Layer 5 of a small transformer language model trained on English Wikipedia (9 layers, counted from 0, width 96).
In attention head 1, each number of a token's query is one row of weights dot the token's vector x. The head spreads its attention over the tokens so far by the softmax of query dot key.

Query weights of the head. A number n stands for n times 0.0013.
q0: -56 -5 95 78 -99 7 61 132 -186 -45 -83 9 153 -28 -35 164 30 -82 20 43 55 -101 2 50 -46 58 -107 21 -8 -22 40 -54 -79 41 8 -22 -49 -15 35 3 23 4 7 70 97 16 -95 -119 65 -7 143 -70 -81 63 96 113 -44 -73 42 115 -2 185 53 -203 -11 -117 27 114 49 -20 -14 -105 4 -41 -24 -24 -153 -17 18 -23 21 70 189 -3 -43 100 -43 112 105 12 35 -26 152 -88 -59 81
q1: 109 1 171 27 45 23 -133 43 -109 -58 -164 -21 41 103 -48 -73 37 -12 -155 -7 126 94 -15 -141 20 -77 -106 94 46 -178 -6 81 1 -27 -56 62 -3 31 -125 87 84 -31 -77 95 -129 -65 140 -42 146 88 1 12 41 142 -93 -189 136 155 74 -129 -118 48 -42 -76 -212 -39 -42 30 77 32 -44 23 91 11 45 72 -80 -71 -78 11 49 0 31 74 56 47 50 -27 135 53 -53 -36 -128 138 -174 94
q2: 10 188 -54 119 -95 26 165 -106 87 117 64 -40 -129 -140 9 -129 -122 45 12 -97 51 -16 -59 94 -33 -23 -78 -130 -9 107 1 62 71 51 -18 -40 -143 -79 79 112 -50 -54 74 -31 156 27 1 -7 -52 -207 -5 93 18 17 156 104 -117 -10 31 53 74 -40 153 128 248 114 -65 -78 71 -45 89 83 29 67 -99 -120 166 -85 19 -53 46 -99 -56 11 -61 -148 -251 -74 14 -133 83 42 -59 -128 53 -190
q3: -56 141 95 210 -126 289 89 55 127 68 42 6 -230 -46 47 83 -280 26 -38 -52 49 -124 81 105 -21 -135 211 -77 6 114 13 72 -108 94 158 -150 -165 -86 41 -56 134 267 -155 -63 31 -40 -80 59 -220 41 114 -113 -92 -83 -131 9 -3 -10 88 57 17 50 -183 62 -57 4 31 29 -42 -38 -24 2 115 114 -238 61 -114 -76 -103 -2 49 59 -77 -73 72 -139 93 51 50 -53 16 -88 194 -39 49 223
q4: -81 -136 57 -218 37 -219 -114 -53 -41 -74 -146 86 10 50 13 -4 265 -151 -8 63 66 128 -193 -43 92 231 -201 10 23 -33 -33 -48 -70 -47 -59 -81 -51 55 22 -59 -143 -98 82 -68 -126 -188 171 -209 130 5 -104 28 214 100 62 157 -27 -53 -79 -69 210 141 199 -61 -239 169 -90 55 -4 112 -65 -88 29 80 161 122 -53 47 24 -35 -38 13 163 35 -258 108 -106 78 -125 -47 -10 33 -167 -10 31 -24
q5: 94 174 -42 109 -39 60 197 -68 73 -13 65 63 -185 -27 90 -74 -79 -59 110 -169 -21 25 -126 122 -185 -9 -147 -208 60 64 -75 48 4 65 -23 -175 -131 -21 190 67 -64 102 7 -13 194 -55 -66 122 -194 -146 -88 -116 175 -111 199 58 -171 -52 -184 10 223 -176 238 45 109 177 66 -179 17 -3 -51 225 152 89 29 156 178 87 19 -6 -159 -74 -42 186 -29 -151 -192 -90 -24 -52 -71 2 -23 -28 112 -272
q6: -40 -90 -4 -184 -16 -12 -93 139 5 -126 -176 86 151 -112 26 111 96 -239 119 278 -103 337 -205 -84 24 166 -147 -226 -10 -154 -1 -77 76 58 -169 -6 -28 -181 16 214 -70 -6 76 87 205 -253 -13 -156 -6 104 -162 63 50 8 170 191 -29 -17 -74 30 61 110 -70 -42 -321 52 91 148 -69 -39 -246 -43 16 94 229 128 -83 196 61 -7 27 -19 169 -5 -102 50 97 -84 59 -25 99 -2 -102 215 -47 38
q7: 233 -109 4 -14 11 -86 196 -98 62 88 187 302 9 -2 146 -31 71 -87 -73 49 -73 105 101 123 -63 65 -267 16 140 -149 119 -44 140 112 22 -71 12 114 137 71 -1 93 93 56 -119 -60 3 90 71 -4 -27 -11 -12 195 43 0 31 -64 18 35 -18 -208 116 115 61 195 75 53 17 81 -113 182 -83 99 11 -132 -86 142 -93 -92 -166 -23 -88 -34 -110 -50 -154 -60 72 33 -11 122 -60 51 46 -46
q8: 106 86 -122 115 70 344 176 60 211 45 7 160 5 7 -73 -51 -326 -40 -65 -64 -15 -122 173 -57 -196 -140 439 53 -145 94 -22 -38 24 -41 -15 53 146 -13 3 194 211 21 -170 86 149 144 -82 150 -141 49 -163 126 -160 -138 73 -79 -95 140 -43 -11 -293 -133 -204 388 326 -319 29 -101 77 -61 71 -17 224 -159 -142 -112 192 -184 66 204 160 -41 76 -49 315 140 159 -326 112 105 24 -114 55 173 -26 105
q9: 15 199 8 65 -19 100 -33 156 371 101 49 -37 -105 26 29 -38 21 -140 -136 -2 -212 308 -91 29 139 35 -178 128 -73 -150 267 -23 7 4 -49 20 -76 50 -270 -191 19 299 97 36 -46 121 -66 -154 -16 341 16 155 -7 112 -21 30 112 -74 375 148 -38 -192 -123 86 -162 63 -16 157 -5 -58 -130 -42 18 263 -279 -121 -286 30 -35 8 188 206 54 -31 -65 14 9 151 286 95 -128 -24 -143 -69 -106 181
q10: 151 292 -173 378 4 -20 344 -249 7 6 -17 -40 -134 81 -77 -32 -79 79 -193 -127 55 72 147 -53 -48 -265 61 -7 131 161 29 115 -126 -289 -109 76 -160 187 4 33 168 178 -140 68 -103 175 -187 270 166 130 -106 92 -7 -225 122 -241 20 -31 191 168 29 -179 -10 80 201 -274 -81 -73 104 -10 139 -124 73 117 -81 -187 254 57 -70 17 -47 -56 -291 -317 278 -8 38 37 -57 -38 -66 -22 40 142 90 -114
q11: -27 -14 83 245 -274 53 44 145 343 -150 -64 -159 -136 138 -174 -72 65 3 -137 -13 25 79 46 -117 182 -19 -61 223 13 170 167 -319 -9 -92 -67 113 291 -30 -32 18 -69 142 -145 309 37 -36 -56 50 43 58 -196 135 19 170 -175 7 -165 -37 479 -186 25 66 130 -88 -139 -18 -86 130 -16 49 -269 -130 -236 -23 -163 -23 -257 -48 -193 27 138 138 -22 -267 241 -190 -22 36 285 121 88 105 243 -40 -246 31
q12: -40 73 63 267 29 149 10 -54 304 128 -39 -62 -236 91 -113 -213 -246 252 -160 -120 37 -340 450 73 -287 -148 158 446 27 165 54 202 36 -127 310 -101 103 204 122 -283 209 95 -173 -73 -17 287 -66 279 -264 64 -34 -273 -55 -32 -241 -64 203 60 132 -254 -23 -51 -95 -52 215 -170 78 -167 56 196 -129 93 -25 33 -295 0 -49 -106 -17 213 -73 -215 -189 24 190 -33 -157 -74 -22 177 -13 -25 46 81 -104 -129
q13: -34 58 53 83 -43 18 67 -60 143 9 -7 -118 -73 -147 41 116 89 66 110 -25 -16 -83 -56 -48 185 -151 52 -200 248 68 128 26 113 122 96 41 -240 -112 -98 43 -95 -141 34 -116 121 -132 -57 -64 -97 -300 156 -111 -97 -38 -19 -149 131 -126 -189 29 103 114 23 -29 -102 -37 -21 -7 1 -53 -23 -88 -88 -110 -71 61 -20 36 -184 -151 26 90 5 63 -52 -19 12 19 -8 -77 71 32 116 -163 252 61
q14: 8 -171 15 166 148 -73 34 -221 218 -3 -231 60 -148 254 -147 -34 -69 41 126 22 -22 -15 179 -101 -9 -67 45 -28 136 252 -135 168 -102 66 174 -66 -4 84 202 -46 147 -277 76 327 -9 41 -292 129 -39 -59 5 -110 198 165 -187 -199 6 -145 -202 -180 54 -107 -38 331 168 -91 -47 166 284 36 -12 -138 111 59 121 300 47 97 49 77 -50 -246 -45 -179 -50 -78 -41 161 -24 335 -24 60 -93 -19 330 -124
q15: -48 83 108 135 -93 -88 176 -135 12 166 -190 -175 -134 -2 -85 -65 -74 -133 -25 -184 31 -85 96 -30 -14 33 -66 293 -241 -185 -51 84 -186 56 -76 106 -164 -14 -41 288 236 105 16 115 173 -171 10 47 -143 -102 92 47 -179 172 84 110 -302 163 170 -335 -73 -161 -121 19 6 -84 302 -27 179 -121 79 -107 -77 221 -66 -57 -83 -52 139 111 165 -158 171 -115 7 197 12 -206 157 68 39 183 -10 -85 227 -8
q16: 219 302 -47 1 -103 -26 207 67 -84 101 -85 -77 84 -84 -28 -52 -105 69 -66 -122 158 -223 2 -100 241 -109 -8 -158 244 20 151 -66 -28 -170 16 42 -61 -146 -10 -53 73 78 -43 106 -28 102 167 19 29 -20 41 -41 -220 -249 270 13 208 132 37 35 -108 -82 14 -46 -28 -126 46 -15 34 57 -58 36 -199 -19 -92 -122 -10 194 41 -47 13 22 12 -70 18 -253 -26 64 -137 45 -49 -340 23 -45 146 273
q17: -77 40 -60 119 -84 145 -100 -52 102 4 -82 -180 28 55 35 -14 204 44 43 197 -20 -101 289 -55 27 -40 -76 -195 61 52 -53 15 166 -57 -101 189 -27 -177 146 -28 -228 52 -96 -179 69 -243 -18 12 -67 180 -272 -14 -73 -165 159 84 -40 -5 16 -241 20 198 -59 71 85 -4 70 -125 -52 55 -87 -86 -224 142 19 54 -90 82 88 213 154 35 -109 -208 63 -184 -102 55 99 235 -6 -20 -11 -95 -33 98
q18: 101 83 -100 -22 68 -131 133 -62 41 96 -98 64 86 -40 -2 -29 64 49 46 183 65 -66 -168 -135 10 112 -29 129 102 -94 -293 25 -17 76 14 -159 -112 -116 -43 152 -72 -52 329 -27 -8 -23 1 53 -69 100 162 -171 -221 51 -22 64 128 50 54 -389 88 -109 329 -178 208 125 -89 -156 -122 130 126 247 63 247 114 167 178 -221 -27 25 -79 -246 -8 -8 -72 -294 -205 -160 8 11 -178 -145 -118 -185 -205 -111
q19: 83 121 36 160 -167 -45 5 -33 120 -262 -164 96 59 144 92 -63 -8 31 -224 -154 -95 142 159 31 -238 -118 241 -216 -14 43 -15 177 63 217 113 -35 -66 4 21 -29 88 -36 232 -102 83 27 145 -55 -156 -119 61 -26 -120 -41 1 -6 -55 116 3 122 -106 -157 124 89 -24 35 105 -102 231 115 175 6 304 -15 276 -215 70 163 48 123 241 -57 -156 32 -89 -36 -149 -9 -108 15 -12 80 -102 -193 -74 29
q20: 175 57 -31 52 -331 -9 -115 68 -180 -139 23 73 9 193 2 132 94 -53 255 -209 -212 42 -141 -63 260 -206 49 -280 239 17 246 -11 -47 -114 39 -153 -71 -97 -110 -90 -127 166 71 -150 -14 -135 -210 -64 31 -120 256 92 -109 -107 -60 47 -229 -100 308 -30 141 57 -189 -145 -134 160 23 130 -289 93 -36 -5 112 258 -392 214 1 -145 -46 -10 -63 55 89 -105 194 -247 148 36 36 -31 -304 -68 119 -261 103 126
q21: -165 66 -161 125 -82 212 80 -11 19 22 34 160 72 -29 -150 -67 -48 118 167 52 41 -137 -36 -149 -23 95 21 125 5 -74 155 223 67 -74 10 185 150 79 -147 -101 -60 19 -42 -266 -84 -141 8 29 88 53 -294 88 -212 8 -43 264 25 65 24 -32 -135 213 -346 118 32 -183 -58 -191 -20 -173 -52 134 217 -305 -61 -160 164 -254 150 -57 196 -151 -105 -6 73 229 11 -17 -113 -163 -11 9 34 -248 -21 -27
q22: 23 -181 -86 181 69 136 -220 -29 157 -151 57 -22 -168 -15 -278 -232 2 -175 186 96 -153 -118 -60 -53 235 106 -143 115 41 -95 -123 -30 11 -75 -44 -115 142 156 -78 190 -107 126 -67 88 264 105 204 78 378 39 43 -10 -17 2 -28 -37 -97 57 99 -138 -141 -64 153 47 -22 -305 211 -33 75 38 71 -29 43 119 -56 -140 177 -128 -43 41 -92 -45 -54 -89 169 -5 -31 -54 -118 151 -41 -103 30 -129 66 -91
q23: -268 -127 333 271 149 12 105 38 78 -26 148 -89 -126 -148 80 94 72 60 185 83 24 -3 191 80 30 42 2 -129 -27 61 49 -71 -164 135 -212 -168 -192 -8 -255 -278 -53 61 103 -60 33 116 61 1 209 37 38 -251 -219 79 108 -7 104 -456 20 52 168 -61 64 -81 -327 86 -50 3 -11 -61 -43 -64 -226 -108 -1 214 -233 78 21 -181 -169 -181 17 198 -324 85 37 -6 -36 -74 1 235 -167 13 -53 153
q24: 79 74 -26 -96 -38 -4 -35 98 -60 188 16 236 57 173 -44 -54 -76 -32 74 58 68 208 -39 127 -218 257 -83 145 -11 113 52 37 170 -155 -60 -134 88 49 -111 76 -54 11 -105 -41 234 -130 226 -264 47 -42 178 -67 -72 47 -82 85 -69 -133 -216 150 39 261 182 -62 84 -157 -291 179 35 283 -178 -65 75 -144 -64 1 -170 58 -80 -31 43 138 85 -120 -177 102 -35 130 -37 -196 51 -67 -51 8 25 -82
q25: 176 124 -145 221 -131 93 -27 -55 82 381 -16 -110 -40 83 -129 -50 60 -125 -3 106 -124 31 64 -36 -305 -26 -69 -78 10 -82 126 -60 -22 -124 -94 101 39 52 121 225 229 -118 -14 102 -17 10 -125 -186 -101 -101 -134 100 -51 94 -31 83 252 8 135 -66 -360 243 -82 -37 -183 -119 -276 64 92 199 -62 -60 -164 -58 -214 -56 -21 -125 -98 -8 -96 -35 -159 147 70 65 78 0 196 33 20 40 95 325 -5 216
q26: 49 64 128 68 -23 158 -9 -34 -149 -25 -10 -142 96 49 -39 124 -137 280 -166 -108 -202 42 213 198 -13 -41 -70 -284 70 22 1 -3 -101 -22 -59 182 -310 41 -93 -133 -125 -78 3 -49 -84 -138 47 109 -4 166 374 191 92 49 5 129 15 227 240 -49 335 -90 27 38 -114 -245 -101 155 45 22 -50 -85 139 -85 41 -154 -94 51 -207 6 61 10 -55 -202 221 135 92 -6 -22 -59 -91 -32 -2 -50 -156 210
q27: 103 -318 -118 245 41 -29 105 -335 400 -199 -53 102 -45 -168 199 -121 4 -100 -243 -3 -54 60 74 242 -88 74 97 103 83 -418 85 -31 -292 -344 -22 128 -42 13 250 5 -73 -117 -135 173 211 -25 7 -148 -26 -84 -295 151 128 -57 -63 -34 -20 157 30 -162 110 28 -189 166 -33 -192 231 169 99 109 -274 -7 85 237 -84 -2 -10 104 -59 196 -53 -202 200 49 -22 50 10 -228 -4 -134 -120 42 29 228 -218 -196
q28: -68 130 -112 -44 35 16 226 -152 32 65 9 78 -35 237 77 157 180 -61 214 32 -118 -127 115 -1 -70 148 -131 14 -76 43 -345 138 50 -166 -241 -90 -112 144 119 286 -52 -64 38 88 -104 156 -210 -12 -100 170 -164 87 174 129 18 258 81 -19 44 -14 -125 -302 -170 -135 81 99 -108 31 70 149 125 -20 340 7 -25 -3 66 159 2 12 -57 -109 41 245 150 70 176 94 55 0 -169 -2 2 -18 -90 -237
q29: -27 80 17 -77 -121 -104 -231 -51 35 -97 24 43 -169 -25 -323 108 77 87 145 20 77 192 -186 -60 -26 -52 -83 -11 21 -53 -9 -21 -202 109 211 -243 -72 -123 -14 26 -17 18 -124 -77 -44 -209 -82 -104 -113 -64 -108 30 36 -182 -66 279 317 207 -46 -28 68 83 -68 -58 -201 -1 -94 252 8 256 117 -43 144 -152 -2 186 31 167 -95 -175 142 96 103 -417 -37 59 1 58 -2 -51 -73 -26 -38 182 111 171
q30: -4 8 -225 -39 112 -271 69 -124 191 -99 3 108 -89 -132 171 240 103 9 -82 -196 -80 77 72 -5 -238 212 -138 92 -125 23 205 162 1 202 70 -24 -185 37 288 -129 -45 79 20 174 97 5 -78 66 300 64 215 -226 211 79 44 70 49 133 -41 138 136 83 -11 -36 165 92 -8 -105 175 -199 -3 118 -72 -8 125 -171 47 179 229 -233 -193 -229 -158 -339 -58 -172 -87 -118 110 145 25 -158 83 255 53 18
q31: -110 95 113 136 119 -211 -78 4 257 123 289 -158 121 -100 -101 -129 28 11 -185 -148 170 -70 -40 -96 -185 74 -1 25 -24 -255 28 19 165 -212 75 -149 -53 -129 -118 -37 -56 -10 -94 71 -108 -92 65 -200 -24 72 114 -111 68 57 -62 -89 -10 59 -63 -127 -35 275 -187 -273 30 -1 71 -110 -109 -206 -72 -65 138 -18 -194 -45 -13 -74 -188 171 45 9 70 177 90 -123 -59 -38 25 -70 -200 -166 193 -53 -29 -129

Each question shows a short text with each token's key, already scaled and adjusted for position as the last token sees it. A number n stands for n times 0.0048.

Then comes the last token's vector x. A number n stands for n times 0.0074.

0 "K": 9 18 6 -10 14 32 29 74 -3 -108 44 -115 108 -332 57 6 -89 32 5 23 -28 -27 14 63 33 -35 38 -7 -46 84 -16 -4
1 "C": -45 -33 0 -20 -14 22 -29 35 -25 -104 17 -118 59 -299 54 -44 -20 96 29 43 -7 -87 20 129 13 -13 43 6 -7 69 34 50
2 "M": -7 -57 20 -12 -61 -12 -45 7 -45 -87 1 -68 32 -286 55 -88 -39 52 -3 42 12 -107 21 151 23 -25 60 -10 -19 54 42 49
3 "G": 64 -34 12 -3 -52 1 -36 4 -15 -106 48 -100 19 -296 89 -50 -22 89 15 48 -7 -156 42 143 -20 -58 47 24 -19 35 -6 51
4 ")": 3 -11 13 4 -38 39 -27 -26 6 -149 75 -229 85 -349 70 -15 -74 10 19 63 -53 -90 -48 154 0 -51 5 -31 29 59 21 0
5 " for": 26 27 -56 26 -53 -16 -36 34 35 -152 91 -137 -10 -317 31 -60 -29 49 -20 -32 -26 -82 21 78 -17 -86 46 -73 -31 24 -6 31
6 " \"": 9 -7 -7 21 -51 12 -80 60 97 -143 130 -224 61 -331 45 -14 -39 0 24 34 -63 -10 -5 142 5 -74 51 -35 33 38 21 18
x: 0 -209 7 -47 94 -41 -37 -35 -352 -94 -30 28 -93 39 -10 51 -185 140 -120 47 31 -69 -13 18 -195 -138 -50 104 -129 59 31 13 3 -15 213 -71 56 292 -9 -2 143 145 86 96 -88 -32 19 -90 -74 5 -82 31 -51 10 -127 127 -93 68 26 -44 -74 14 -12 110 120 -99 -73 -25 -88 42 48 48 -10 -67 64 27 -103 -144 128 82 -79 129 -88 -148 49 -60 -190 -98 16 43 2 113 44 43 -50 -137
To which token does the last token give the most attention? 6 " \""

0 " which": 7 20 6 -7 16 31 31 83 3 -112 48 -118 104 -333 58 7 -91 32 11 21 -30 -23 20 64 32 -40 38 -6 -48 80 -8 -3
1 " st": -36 -12 20 -11 -2 4 -3 82 26 -62 33 -114 22 -275 15 -49 -27 72 26 15 -44 -83 -18 189 23 -8 93 29 -64 38 6 46
2 "ates": -30 -45 37 6 -44 7 12 38 58 -42 36 -121 43 -272 78 -44 -66 37 -3 -19 -26 -54 21 139 -3 -59 -9 19 -32 27 46 35
3 " of": 11 -39 -14 9 -3 -10 8 71 32 -120 67 -89 41 -296 56 -50 -42 33 17 -26 -16 -60 73 98 10 -88 34 -31 -51 6 5 42
4 " the": 2 -11 2 3 6 -20 -39 63 70 -104 48 -98 35 -279 44 -9 -27 26 62 -15 -27 -46 89 110 14 -73 16 -36 -18 -20 29 -13
5 " E": -19 3 4 35 -17 -46 -47 -8 20 -56 17 -107 1 -273 -3 7 -17 89 -29 24 26 -103 18 177 2 -24 85 -5 -76 60 -36 22
6 "mp": -61 50 -48 26 -58 -5 -55 28 -48 -9 54 -93 14 -175 42 -9 10 98 -13 -10 -20 -74 35 185 -75 -21 24 -33 15 71 29 19
x: -60 19 6 -1 85 3 11 156 -308 73 -39 142 6 103 57 -79 -51 110 -141 -44 122 -33 98 -5 -54 -91 77 83 66 212 4 -163 0 8 204 -31 -222 25 19 16 98 0 -92 -41 -176 23 -5 77 91 112 16 -52 108 -35 -43 90 -71 192 195 -156 -144 94 -125 -62 43 -244 65 -95 -45 196 18 159 7 48 -88 39 -123 -75 88 -84 -35 21 -176 -116 98 -19 -16 -39 -98 28 -21 51 -126 117 54 -35
Which token does the last token look at most, and with what share of its attention? 0 " which", with about 50%

0 ")": 10 16 6 -9 17 36 27 77 1 -115 49 -128 106 -336 58 8 -90 29 8 26 -30 -25 11 62 31 -39 37 -9 -43 81 -12 -5
1 "\n": -1 34 44 -24 -35 56 -94 44 19 -180 18 -212 55 -393 37 -10 -50 40 19 53 -78 -61 5 130 16 -38 17 1 16 47 -3 1
2 "-": -5 -34 17 31 -64 106 -144 94 -1 -217 80 -232 16 -438 118 9 -84 -17 -42 56 -48 -68 -12 87 -31 -52 18 8 -33 39 44 -6
3 " List": -1 -96 69 97 -122 40 -144 64 -6 -101 85 -128 -49 -350 82 -38 -109 16 39 -18 -69 -93 81 130 -4 -13 47 45 -33 94 41 28
4 " of": 15 6 23 3 -11 34 -102 126 21 -153 136 -155 0 -354 58 -43 -12 15 31 -1 -58 -70 66 56 4 -67 55 -64 -5 20 28 -29
5 " st": 11 27 18 25 -26 7 -106 76 15 -94 33 -132 -4 -313 19 -23 17 83 11 7 -52 -73 -3 166 -12 0 108 34 -72 7 -12 34
6 "ates": -24 50 -7 49 -43 -20 -29 53 46 -67 52 -117 53 -282 66 -20 -35 33 19 -20 -42 -37 51 110 -6 -88 12 -7 -21 33 58 1
x: -29 17 101 144 138 61 -94 12 -371 -18 25 -70 22 -83 -112 -67 -131 27 -72 44 59 77 40 65 -205 -267 49 38 -124 25 154 5 15 -140 202 49 -153 123 125 47 74 -53 -14 35 -52 42 115 -29 -40 -4 -23 -76 -122 42 13 -12 -155 25 152 31 45 -11 -177 6 114 -120 -31 -8 47 97 137 89 38 79 -153 70 62 -104 -44 147 61 -70 -159 11 49 111 -96 -55 -10 -1 -26 170 11 70 22 -4
To which token does the last token give the most attention? 2 "-"

0 " service": 11 22 9 -6 14 29 34 76 -1 -109 46 -116 105 -329 57 6 -93 31 9 19 -29 -22 19 64 33 -40 35 -6 -50 81 -12 -3
1 "\"": -28 9 28 -8 6 90 -23 58 -3 -170 154 -254 50 -340 71 -42 -66 -12 9 48 -4 -21 -10 139 29 -64 63 -35 23 101 9 -8
2 " in": -1 -77 30 31 -39 25 14 79 -28 -157 86 -163 56 -355 48 -50 -41 11 43 -6 -8 -45 43 100 -18 -82 52 -46 -57 64 32 44
3 " the": -4 -12 -2 18 -18 -5 -37 81 56 -140 64 -129 23 -277 52 -10 -33 26 84 -5 -18 -26 74 91 -10 -84 10 -44 -11 -54 15 -5
4 " 199": 25 24 -13 36 -82 -26 -74 1 -4 -92 51 -143 -1 -293 32 -20 24 40 -21 46 44 -102 53 106 -50 -24 47 -3 -80 43 -54 71
5 "3": 9 16 9 -1 -18 -40 -62 53 -14 -99 60 -112 46 -300 45 -46 -13 73 14 -17 11 -70 4 115 -2 -42 35 26 -45 15 26 -26
6 " New": -86 -24 -47 33 -41 -70 -82 19 -35 -42 43 -30 22 -227 40 5 -7 70 -30 -12 10 -124 -28 156 -42 -34 66 -33 -67 45 -3 -59
x: -39 -35 -59 106 183 206 170 31 -317 -6 -53 121 27 125 -92 -106 -24 103 -43 130 124 10 19 -57 -106 -42 -114 36 -11 -38 79 -3 36 -86 206 -111 157 20 35 -59 173 15 -76 -24 -93 27 -9 33 -27 31 -94 -48 -43 42 -51 -138 52 -77 220 72 -58 -155 -101 -72 66 -238 -40 83 -43 141 176 44 30 -18 -134 132 -47 -128 204 -39 -161 33 -103 -66 -2 -37 -3 -24 -119 43 -155 -68 63 9 -112 -166
To which token does the last token give the most attention? 1 "\""

0 ")": 10 16 6 -9 17 36 27 77 1 -115 49 -128 106 -336 58 8 -90 29 8 26 -30 -25 11 62 31 -39 37 -9 -43 81 -12 -5
1 "\n": -1 34 44 -24 -35 56 -94 44 19 -180 18 -212 55 -393 37 -10 -50 40 19 53 -78 -61 5 130 16 -38 17 1 16 47 -3 1
2 "-": -5 -34 17 31 -64 106 -144 94 -1 -217 80 -232 16 -438 118 9 -84 -17 -42 56 -48 -68 -12 87 -31 -52 18 8 -33 39 44 -6
3 " List": -1 -96 69 97 -122 40 -144 64 -6 -101 85 -128 -49 -350 82 -38 -109 16 39 -18 -69 -93 81 130 -4 -13 47 45 -33 94 41 28
4 " of": 15 6 23 3 -11 34 -102 126 21 -153 136 -155 0 -354 58 -43 -12 15 31 -1 -58 -70 66 56 4 -67 55 -64 -5 20 28 -29
5 " st": 11 27 18 25 -26 7 -106 76 15 -94 33 -132 -4 -313 19 -23 17 83 11 7 -52 -73 -3 166 -12 0 108 34 -72 7 -12 34
6 "ates": -24 50 -7 49 -43 -20 -29 53 46 -67 52 -117 53 -282 66 -20 -35 33 19 -20 -42 -37 51 110 -6 -88 12 -7 -21 33 58 1
x: -29 17 101 144 138 61 -94 12 -371 -18 25 -70 22 -83 -112 -67 -131 27 -72 44 59 77 40 65 -205 -267 49 38 -124 25 154 5 15 -140 202 49 -153 123 125 47 74 -53 -14 35 -52 42 115 -29 -40 -4 -23 -76 -122 42 13 -12 -155 25 152 31 45 -11 -177 6 114 -120 -31 -8 47 97 137 89 38 79 -153 70 62 -104 -44 147 61 -70 -159 11 49 111 -96 -55 -10 -1 -26 170 11 70 22 -4
To which token does the last token give the most attention? 2 "-"

0 " On": 8 19 8 -6 9 32 29 76 0 -115 46 -117 102 -338 56 8 -91 37 7 19 -29 -24 18 61 29 -42 35 -9 -49 76 -11 0
1 "s": -34 34 4 -12 -48 -18 -20 0 47 -38 6 -100 49 -291 10 -15 -41 65 16 28 32 -60 38 101 49 -64 1 -16 -46 52 20 79
2 "l": 5 -30 -4 39 -43 2 -9 77 -9 3 -7 -5 69 -169 33 17 -13 88 17 -14 4 -78 -31 173 -22 -60 63 20 -27 88 89 105
3 "ow": 44 -56 -4 38 -52 -58 -39 29 -18 -76 74 -82 -5 -238 95 -51 -35 64 -34 -30 -1 -69 44 136 7 -42 8 38 -77 26 39 11
4 ",": 28 14 6 59 -47 21 -56 61 49 -126 54 -136 32 -325 50 3 -45 49 5 5 -4 -47 37 112 -20 -43 5 -1 -47 20 3 36
5 " ": 24 48 -21 32 -23 -39 17 32 19 -53 21 -114 66 -259 75 -22 -45 44 -64 -12 30 -144 -20 146 7 -69 70 -47 -87 54 24 58
6 "el": -32 -4 -38 -9 -23 -25 -50 35 36 -39 14 -23 -8 -199 -6 -66 9 59 -95 2 60 -92 -2 172 2 -18 59 -76 -27 37 -37 3
x: -181 -55 22 89 184 -42 -30 -1 -347 15 -40 56 -44 208 28 11 -239 164 -152 -157 -141 -21 33 -95 -43 -32 71 50 -90 40 -21 28 -54 -13 73 64 99 142 -105 -28 88 -48 -54 148 -79 85 115 114 42 72 -37 -47 -16 -49 -51 137 -8 115 120 -7 -4 175 -79 -189 24 3 -54 28 146 36 179 -11 21 56 -70 125 -22 100 -18 -54 -71 122 42 -194 -19 -159 -204 -54 10 -13 -169 58 -26 40 -11 -19
Which token does the last token look at most, and with what share of its attention? 5 " ", with about 30%

0 "V": 7 18 7 -9 12 33 27 72 -5 -108 45 -118 107 -331 55 7 -87 30 5 23 -29 -29 13 64 32 -38 37 -10 -47 83 -14 -6
1 ")": -22 0 25 -17 1 64 -29 18 -16 -148 68 -252 85 -361 72 -19 -73 15 19 71 -55 -81 -28 146 -1 -74 13 -41 10 67 31 1
2 "\n": -25 8 44 2 -45 31 -79 27 32 -168 32 -210 58 -385 33 -16 -49 27 11 49 -58 -68 5 135 16 -41 13 -13 15 58 5 1
3 "-": 22 -20 -4 31 -75 83 -141 83 16 -211 90 -231 19 -441 113 9 -83 -22 -44 50 -42 -68 -10 98 -34 -48 18 6 -27 38 40 -2
4 " List": 79 -51 18 113 -122 15 -147 51 1 -91 89 -129 -39 -338 77 -40 -98 14 33 -17 -68 -96 80 141 -6 -13 51 46 -32 95 39 24
5 " of": 6 16 18 9 -12 30 -107 116 31 -149 140 -157 3 -350 56 -41 -11 12 29 -2 -59 -69 67 54 7 -68 53 -66 -4 18 30 -29
6 " st": -15 25 6 26 -23 1 -111 65 24 -89 35 -132 -1 -308 21 -22 18 80 12 11 -50 -74 1 165 -10 -11 110 34 -67 13 -5 29
x: -78 -83 -100 -124 110 71 -30 -246 -352 29 17 -1 -77 101 -91 -212 -100 136 -129 18 149 16 49 38 -123 -197 37 169 134 80 185 -113 91 18 61 29 -22 125 -132 25 98 79 -22 30 -22 -12 -155 9 -24 29 -124 45 -79 -94 -68 52 -227 -45 74 -64 11 153 -97 90 18 -180 59 -23 -8 -5 12 36 13 24 -106 -31 68 71 76 8 -133 52 -10 3 72 -37 80 -10 -45 -98 -27 -12 153 82 -78 23
Which token does the last token look at most, and with what share of its attention? 3 "-", with about 60%

0 " a": 7 18 4 -7 17 33 30 80 3 -113 50 -121 103 -335 58 10 -90 33 8 23 -30 -26 17 63 30 -45 38 -10 -46 77 -9 -5
1 " str": -30 5 28 15 -14 56 -56 66 26 -41 -25 -140 -18 -239 43 24 5 151 30 19 -30 -17 20 63 -8 7 76 18 0 24 51 57
2 "ong": -15 -80 35 6 -41 7 -35 72 1 -72 56 -82 -5 -232 67 -13 -12 80 -17 -20 36 -89 70 132 -66 -57 1 -9 -42 66 8 36
3 " n": 28 12 12 30 -31 -33 -30 10 50 -32 -9 -90 13 -288 -9 -5 -7 52 3 15 4 -139 9 151 49 -27 37 1 -70 34 18 54
4 "on": 49 28 -25 51 -66 -46 -8 8 -3 -51 98 -72 -2 -201 12 -18 25 28 6 10 68 -116 73 169 -11 -52 53 -56 -61 58 -20 6
5 "-": 14 40 -22 12 -28 -56 -20 14 14 -64 32 -102 34 -220 -17 15 11 22 -5 54 -1 -87 74 112 49 -48 36 -29 -79 10 -3 50
6 "p": -59 24 -39 -15 16 -32 36 -31 -77 -19 -6 -82 50 -147 -19 -55 -4 31 -21 36 20 -125 9 120 47 -43 45 -51 -55 115 66 3
x: -42 -25 -80 12 139 -172 -60 64 -296 70 15 -57 34 33 44 -49 -30 277 -158 -165 -38 -45 -10 -55 30 -42 116 91 123 -57 16 -65 31 52 176 -57 -149 234 -87 17 124 94 -14 33 -29 119 17 32 87 -47 -158 5 -127 107 -43 34 -51 176 265 72 109 142 -114 18 96 -212 141 106 -19 120 2 -25 24 122 -92 -41 -83 5 150 65 -83 42 -85 9 151 -68 -85 -67 -33 36 -6 -74 -96 94 26 -66
Which two tokens does the last token look at most, in order? 5 "-", 4 "on"